Layer 11 of a small transformer language model trained on English Wikipedia (26 layers, counted from 0, width 128). Numbers have three digits each and are written without spaces.
Take only the direct path to the model's output, skipping the later layers: a vector added to the residual stream pushes a token's score in proportion to its dot product with that token's output vector.

Output vectors of the tokens that the questions are about. A number n stands for (n - 500) times 0.0028.
"usic": 548659577346403741529478702512261659690192485398485291357606618251533308528446642225533445755477549565510411571527426595468468550493526606332365403500497526654397462407586611353504425592780546708525576438605542508673421622638314078313421578431566488402518701392352218590545434641333449504379471549398378420264815205524199360540551346527684489390467556388478284534776371420614535653462
"clud": 664455410469401571385213685392194495574611326307582495417575366378809430341510419436578777431452419361514504420624510433646355431321377521513544537500417270476373660608453508442616720397525533734673319338609572520504610682398455116496368349465516630420339805322152342646631425484470215539521425343545467276244795330636463516577454491191759298547415607411400385552673351410522548515244
"\n": 483403497252572420515243588418449385413274625326724331576570611487419596668587655497544516514488412442469575324697403647429367576524467649557424407500417287447457453469594200533478553497795416546560414620288327412544559564407561461545702474347355608509554515531527439448327435624337657364286490460584617520474572507517623452468603617551595611571495546614405551489374491414260567506584
" season": 441631454341468466357396474455491800541407584500466459456484562424586386643019285258457542523399585473651517380616714456399580778357361456336545268500538439343346436438411576497618415421569560631614523407571419471664489694583363459554350580479452421494289591435413414595553669493396437408573475373631484411241806567746427483541355612493575490503449517591463253566403573402349345645411
" bu": 505525486547467439484489539453682500395553475463543469332524459452375507318339497427611535475458493573557460441798452560650492433455506338404509340500456514416482500482433379479616568641458450618444623284636420482568703465464401630494477474411361516515382819484161468372411527698514302349524489280503611378447593525683290483713309567479424325432477454538406323595585619569519608656447
" him": 636540450626500534566375520738297623638375411503333592492737536414606521527584624273453565374556486558365384328770341478481375619390813333492344386500535569539444359357371678374497586326746733412517752436479585540600410667565354508576320394587493485596541762408250496537527513601664456379541485358351562320383532523794381486625526407416709551490464525569416418697549304464558500641486
").": 580456640679423386509778507696184676408504477410527644219601529435552495436474359500552347458377745564427352277594429478517579628543555030479461390500451362704476524480461485307435300484333455448534568497790628432563533784452322205431488574407557330493606634478443704636706592640723277377467452342412372476275475567747377350774320536318653451546440449383341478558465211429577511565268
" h": 451462527442510300654483533407620561506498418534509389438415566532458565438409509423439523479505506459498519466838547498502436406470618502547652450500585563469513447438463515570446524528524489476434622389600416386563520459508376680571504489510524556478447620518293441468554543521496517459484507529568559469325432559616386505465492557579483465476503454438489371564349514329535505528459
" September": 556435580472421412351426432536398630447391479376522601614645401458647302530471358412471406461254513407395557481860455537320529542407522627397572366500564527464475497566543527417473456373506570524579563400625491590510538556681531474543437462301396467610323519375409517750485400454411344460534445423495434436575776465497599576588577447460571634398428475469608345615587430478393582548478
" of": 389370530589586356701608623569548530464380411593344360307568441511409453438462521509536728488625421506441377306706606642435539342603531421540405560500274318258432527533579588589416543556341509610503411403438577524682473489432515615652512580419570428485567500596225585524289565520503582480464516446468628535569526699584450406577434596455400663599525552487531481436346356448484591505609
" wh": 397412488478500375524442572577530553628535462509496387458665629497454757439372540504489595418469652454500440426789566564553483531435571364493476464500585449526452425462490477451479468540579514387481567429567528460514427474547402647420513409434557376396433744500172511527519458391520468464493479472350532535411544518563477433463457532502509519559465470444469344597494425441519512572504
" US": 511460402442579544459550542479475611517352546435454485357485482478602437439308393378474443535320644505536628395624462492468424600529495685431545402500488290545442586438534630575406579525505569492471364434445428665488513580496375575481473431431454409435424492401541469583600546566433576594536480410528463397554645482509480464630611503500575322381464495435512379611755545411465557624331
" one": 459490391513386400574523653523503652487448370491463344488494745500540588454440448295536569535487618565580399462808542447604549516372711469517559492500561542540400453430431633517610583284545460441547549402599542508584534675431528601461457285401503444439591690408170596508494540394535402382579473445485587516482634569636506539581500648686527479497465430457580267568527454336427443595407
" University": 491543447361533659554692553508594554442410670437573609480694454428512217394236662405621406789530449486643661346777287548504419382555587655297267281500453336651459500621577358404381586482398529538595581378708440641639415487784467459493493240537452382479385504461295339632615480472657289435364475516414389310432648594757373426462551375359622396369472535631433473546572391425363582699486
"ord": 345695557630533885468497456616185486702553573582535597541626500336484479666425414382535391346384488372443603597398506639370667600695521365256389367500488347325419566459761563474683742588544341383328521571396625507500692281472699182587607560528535620534565590563367399377434360500367415420806488597403308460500545508702579514420548619522315606503482592480313540596682344391632298480311
"ept": 534700441405256621356496440611258338615395431500369425523431434168656720317422333425434260517424510473590531379415648325753474583529610384445781455500362477480410589389662360460756721354594370389348656599351588282693870548497573343408315547338331620521519752438230573479577434504540531465315465588474478175477816370525541433644841369325597530473466594595359413600730378585615379566412

Output weights of attention head 3. The head adds the sum of these rows, row i times number i of z. A number n stands for (n - 500) times 0.00073.
o0: 437436512518406517626359566597425441485536404456401415497420584497470550585493558365407489589405335653339398449478676588590500482398515625591622513456475515460448503398579346542509522528738513529558491452497606359437405434510309726523484483449547635453626636517459434430478573489602632540492510519454498339353389616486632527458458512631624401519578485456561563553536387371393523458565
o1: 611440470428566465485349405456412387536403537407584506596517482281497425589489545702485346558514406488472544531577293385547483539498449481389399423541488381527443500493470603352445503358506508494542689575474440589418503389487670460375646495570552564593495376378311452604675280635349386464638375462489507563540491544580601330515409383301434619500370549505355513452485427454440415406554
o2: 494448660564380608481393697516664518559589759329502373500454487481450413430641485538475586503357543518376479631603411500547577393528457639435301486489323467462445474414473447578591514522497605600567492689551537484399508465381375664557573323416480378358582459547420376327395747637372516414516405444491485309388443568475560495538472376494460531430355441400356273574355514489357630507487
o3: 594526319670641432452492537405559517490656581603493721634677424318626618526327472520509561367598407420495688446556566539551309593401379386462389669773585557566474445606516493497502603511500497396444487497471489548489349524453436348558461535629491526589397503465448495633666541605563463537476374485356505586680385558476409659473550502366538457568571393503485542407472495722718495513373
o4: 582602548412547303467418437439473364488514351766515724574555542534448663593455500575470428566466416505392578576476579555511455505564490539451618431710508420447522386574433475422536427464479531500539568500462477572621490464587598354459580605515506608639443454402586515659757303429545422455431451419457453664690508436575539493413444495500476587554524532561519565286505603550589395491528
o5: 749485472699624517348415569444517315494580644474544572591610322414612520445170449525618470511604532393532391400542525450449294528478323410587497491616754658568479583606497620453440381459383472411582477476399481534478428319458431432370601546780468543440578615454358603697671432702466395524450504517353495621644350458500370471345437497385336476609619415488391572353386574663715393425541
o6: 536372513507613358478567484461490504611418503527473548611613481458584602575491544600626437487526620504435551498447575528453469555449511251600511473521481463687592548564550634408551538537486337465393467345481466468449526485517553381523454620420473514426486481408443572530569532559627518543433549632471578644584553498542419457488553553531417571573453400573490700441628464500656392408548
o7: 584473486429599371466445456430486455576560427738390626421325546634530605473443489696528415463460510434561465626449656515483489549626562489419550505403613461460465316529425564443456391472592606484556521477459458573599580529704644481523374545409510500514417746362701476602635359519639453569345487459472541537525483531463469537386577409475545464464518322624550391454560562554529390299446
o8: 692394571455441470476532551454678419417474378459455655717602550315596419452444396506500565440594452390635708447511494623618438540452300504316283602613470504684403475503479592576374695374626458396494628469483456738474518584372400460522436480608372544469448599363348589532742427608528331374555451615575531648717462567755413527741570386443539565541517471494378478466561528727737522507329
o9: 424460480415573446438618383465480524527502521633530583437366546438492541708553548460489435568474434514473636443344706419503581757414432593567654457495436458594485513589518477412555297433462394598343498538451529395450590509510445543448492629287529604522566438457562520474530409468564803523399536464464381630637546436565590470391502523643568421353475521643508488571569518395442400530566
o10: 514540488491633538726514507675533548516544633602568545442446581359647438418489488632473470606477482482593285500514427365561480578472517593684517473505396493414473704471474483589326547513570500506414528522414492543432427481228608675511540391503440583545546557562405455492401492424405656416761597542539325497521432517552643415540573477693605445416623718494431565515459450366513547708768
o11: 367411440439515486476538530429404512659430530352522330437474455577556510489497518464694504387552567518494373597473493559429627464456663478572646565391462469493554520487525578434573449486425502617459510406472560454441461520653642572498330438367470539402484572533420500374530529444531634658408443483502631480378601519451487449478489540455473539452347511549579406585553350406401478363547
o12: 574646488516500554429547469542615484493323497500478624497475543476475431449347303436438456512587561436669542430516497574497546616533500611391531563524533482548400352540500351477419400500454664481529521630505469582608661368640511421560431354597362428472448591486730359581505343430402488399376377415449425558536388509525401581453625392470557452481450479591439260507565660634572533563397
o13: 397584453432618759638450515632572682437468671722626347564387461589404371473466384302251503679349331481477668573449274437427536346639606860530475510276369500284493602482539354604447636588566496540579539493545493634511571477470443662525543386327584381769463415620696428450210496263364496457668684500713324355452581625630571610626527522534684555376669439468515525490601371526438670561554
o14: 374568640585407490686565495586632804554373453493409428304362515474475311451614513490510574489497654609460445654464410375514640376486497509576523334663336466412506532343546545669523515593476490655497429453547435468546578539374471661654493399606574368348520461716571437302228649563340577457566549602672362278330482554595505616552420541708475421404377590400493538601331561340318544712571
o15: 636590438551373471428452564519440435526357444615563703679568372537551589476375403520554574425540568487691450583566319455440379668413591488426366419282497506333332528509429641288377507336445548437568523478550564627623508457493486407389401612614465457589442477457428493508509472601585374561536465609346566540515567392633502437453380460400572522630375617600462225477474473450564336583393
o16: 385597652767488648413672445473583534381338675358428415417467463590491282416597500440463569485582622534570508654627460497315570445414679483669363590529516378324381565463487543510547533536584484405563409500774503402456509510583534571583607583576402452367341348673435387379329692622334556568637461387540413266194575571520540503561467536572446476424398449475500399538460378459423609489639
o17: 366336413303561580544519412416456494418489676413443252443430540632570377670619516334581542570389600657562421532449469462469506430534581798574632579559517507391461646420622431524583523626382389567532457497566522463374488355458478591541684503394470560483497267635481489491353829335327677635652580710596492448539682537561614535458515669632438488460432402506563686445557407394315549587702
o18: 457412440404502410584352363510373461526425474516419598447415431544652587459539589429408477591466512565403565330511572561483412457539408546544685642466516568360544526524415396492477663474487453563589390492603605503386559421717580473531419462428559527701431531467411491417505513574617494647567542577328653500406627387570635471445485396650611367470521557439680665521552566413519500435573
o19: 269500580264530646648514476524562627436497585573596265526389510571402418517617353200376640652471695523571777645524435392332659417567543856419435483346237400367445753451494406640449539486478529687496448437658421683554614642434529571654555424232472400635369423477607451482276561352397617282512669624620422413643685497636523456702486574625631560286608476628397634485642571386513637707520
o20: 678587391696503578362629432552590609603563241500485673491535365399514627452281556578500571285648599387476457425596591558567410555458427254566548680677573479651493504581475449504336461415401593310351437450331729540577504572504603401504312631653402677352405692520572414577580595587738455395386356558280691787385384552373359683529507503164601415659634494482527470510550565650735428416024
o21: 536516440439489700546563471525610647417437609512607371597421547801450427460554325477441505527347433484530520571534420591515550477469633693537437423074512493422544616556531483454364531606521468410573531547467472395523486516368624684469569435473568418674416322560568486446284474415376445434765746463613293317473632526537518452576511579572478625357659589591470560400474401372476478618684
o22: 571422391485509571666472492509300450617592297545495574522500432597500676514429537690440476442574380378606412333458735422626352418544497167569564657414562380490526552633381420304581441512586447550350545374462552616463612601451676373470311691500425556693505632424503523528525350481748448510338558503467540601516510348447527463415477522374497375685512636409494649517492367686576404412369
o23: 572469563588592451412495523354670518500502636453535445359561564634534428414530432322401507468475650610523613497483463544291503507456613452529480577592401417457604463498571554444478388544618482515508532524474552195550386481518537546527650505347471312468479373412534487515451522523549494546519428532561491377324552675345482544509545589644504611429345528468573443604600439389575585457603
o24: 541381365630675508379516505445448419668559583568564564683685556348562623590352487500604308613513332462331489437519538473524480620403347438435506435458666592696610516656576542441398354463313432428431503591315442629465466377484477397350639409616609614617605458312297576603720311457513558451414524473203534656772426371389456373383472497480469534609526511624377552344453475533630353563616
o25: 627497420784446451433486535503346423545522446511472651537675450486563662481333500552500340411493468357384405475640736539322528658323565105511414513468677599534631398611494452459563377426582378413483547457418664278572516399646438415255375550552532675566506803481347520641631302521676446481522448395109703557364549437411500506363565641446441403584477556361609321426575487519604323425429
o26: 573469497424399496574576486527538543584500391472404428469329420643489463491631464483533531422529500586465394549584634513669590540460605409550597564311443405554514535560619504416436520555637514382464539401441620436547527622552588583477429422464494580513473489388638422453583547466530542554622440415505428453394552714515618607561714559525557498490362479537578464589576421421465350440472
o27: 481487438449541425696570403471482475458477491595500488399473449551470579516557571429407421690362373518440395477479592581500629483577517630545673425453556551391590439505545386482463453683494548395542500473593492446620412414514441503434613418506550536664635367538588486609434564391552400491518588381508250562567372512340639568535630635773447430518795450555574749320536495542505500583777
o28: 494415356541597461336500518462358355691449528595508539639576583630602691682496487478660320551650402587404431465329475605413401615426472300394463357270575546638541411539539511242465404414426437522487486412523423487512556412654509433313569554565583583615596434458512542701686346408634622680447551486342589565594574425457577305387391591402439401448454411570510529342624384520401325237544
o29: 417462547420532493681654495632488635548510541605531509407337369444621412561666627460622678623540619613548568593420395276488684578513469562446446344199401549574600688454505678494463517458491466633532523400420463669534549684293426432449529523361574458442522490430545675474394557658377612512552683563508527534450463490512543481376527553742463536452643616624455556446404497391419536630602
o30: 476444428364627464319422455387454438441584544444559496552498496414496504592442492541480532435393468465525509401538514552683437410574443604467553547580474531498455413523515534385509568538551419423475442488521390524363541480540537411520574564509407581530560427340437521531602484429544479509504578502544566536658444536537472456500442474440491540522639460593563715420584506626556558509533
o31: 450522503414327644514503566458614547614488465582339500406489679712470479556686384455385459527571510500524646367388541461607588475482485500340422482457656581616609513447513475556491509458422597550705526652459495416375490477522422465487615472376565525392545463481554566539489286465571418611380395555472701434554457459430446505359480456500390555651458468436629413483403602437612497646460

Each question shows a token from some text and the vector z that the head gathered there. A number n stands for (n - 500) times 0.0039.

" d": 491508555386492395500540439465557547442584475547470441542496479632535388539639512395519469423420
Which of these tokens does it push down most? " US"

"at": 503502626452494423459479443386544556398621433494505408504451444651504438508698477474506415465425
Which of these tokens does it push down most? " US"

"n": 394369476317412420612428469667372697354497470546490496687605389591568549551428535390476752410582
Which of these tokens does it push down most? " him"

"20": 537542627400511399372588567390574467667631557620444534397535402763520367593414575307419513361674
Pushed up most: " University"

" the": 459534523346479383517485475455589544447612513536439473493506442673536426639627553393544521340474
Pushed up most: "ord"

"rib": 523443626329206482491445520673544731465394219400481769514541536594503561498236711452460280438435
Which two tokens does it push up most, strongest first? "\n", " US"

"9": 558446515348387472448394453399631523488534752502605521453540466571598429462500587488461736332525
Pushed up most: " of"

"et": 461461520368492488511715405440506559659591549576487505466519570574412426503526463435496462367413
Pushed up most: " season"

"p": 498662474386640348519605392575473614495631613585685552554538415493451487472594505563563398494246
Pushed up most: " September"

")\n\n": 521397485308350432502577470519479654468462536580574525517479473559515532477519613391539544304575
Which two tokens does it push up most, strongest first? " one", "usic"

" b": 540508561306376452514626501568539549537540415538480436544560476534583479430482556419514549443500
Which three tokens does it push up most, strongest first? "ept", "usic", " one"

" was": 518426466370555422471683393453433662562523470571518415523504467558625503427546500461582454342574
Pushed up most: "ept"

" j": 585465580437408314535459459386510754350558476609666427516430599477459557375665602429572483459296
Pushed up most: " him"

",": 555422487275424320545535468532468637561466575578467438480482492627503503486528709283555603271551
Which three tokens does it push up most, strongest first? " one", "usic", " season"

"ter": 530459545453470421475591449415540544551591538539609457527555475575404476485559533425417561420522
Pushed up most: " season"

" on": 486360409262377484500529409363531642470450740653482372394344636563687525374546680351514643203477
Which three tokens does it push up most, strongest first? ").", " him", " one"

" has": 480466533388462411507638415478433554633575524519499538503642474487405423554429470424519516402573
Which of these tokens does it push down most? ")."

"er": 467268428376211302374721557834438491658446464383531525426564515402571502414260497417404397475392
Pushed up most: " US"

"ers": 587389470423450416366662474641557461576525486640502467467583551536496458427529461375640423369392
Pushed up most: " season"

"im": 494366657311388562388588518554515570488532409400600470422490485566559618347490417488440337301385
Pushed up most: " bu"

"ase": 546650476385459517455430594576481586397397412469546440569412477436519575458543733428354457457387
Pushed up most: "clud"

"ov": 567592541362450483353639467357688511583630496602539451322488557701503380506454600408395489315528
Pushed up most: " University"

" with": 491482509326482361559680492432315708571514546714503428518567455559562460516587585290616608218669
Pushed up most: "usic"

"ie": 474318650395291383511354369526504686423489576492692595596550525499554494467428453460431535402510
Which two tokens does it push up most, strongest first? " of", " one"

" The": 576528519373416384532466551382516532443533596470466423482396484584540529563618673393582585294590
Which three tokens does it push up most, strongest first? " him", " one", ")."

"ed": 552530465366500454410728448446558599627581420692413382494437637575488449400494571361494388292471
Pushed up most: " him"

"hip": 509607461449538338401653521768347615645324514570570490611461497437507389406410537333539337473440
Which of these tokens does it push down most? " of"

" their": 516492609434479395494505433408515561401582450517477370530438499645570394477712535450516430464451
Pushed up most: " him"

"b": 125212716321252471520548461646463537506498424250616717430849506676468641469205551362140398384546
Pushed up most: " US"

"en": 464438392362480418377763402550484470643608384601607455396628453583449443455536394367639549243513
Pushed up most: " season"

"\"": 617462406391351399548579493549520669573572463524465512562505501522643582469457718443549442402457
Which two tokens does it push up most, strongest first? "ept", " one"

"h": 528643554377470514459401536552521542355449377519661415498489447487484635453589753439395508394364
Pushed up most: " him"

"ult": 631574483359446446488414541559536636355499463490575477503502441580550600437590697401457523452359
Which of these tokens does it push down most? " University"

"==": 528396501306350439483576452522452661497463537577582538486483454567518524492534605376542529290617
Which two tokens does it push up most, strongest first? " one", "usic"

" rel": 547524613438505399523564487485521585451577421588512415573539471560555421437574502404547456454423
Pushed up most: "clud"

"ir": 596520591300264508471263362446628405488498423530562485399523567834551578435425616369372605394422
Pushed up most: " of"

"es": 487418544341465512369664555545464529519481437450579414461450500474535472393510467460472360337426
Pushed up most: " bu"

"ing": 531549443174413316565623491562440701564515564728492460500548397608566474521502721261657640170587
Which of these tokens does it push down most? " bu"

" T": 498526561306489351519551385512473603440459681402555596538557391579380504443378587517449516518486
Which two tokens does it push up most, strongest first? "\n", " of"

"ly": 415496501242513337549510364499591617432639475566450532570549417675483361707666488408566507354405
Pushed up most: "ord"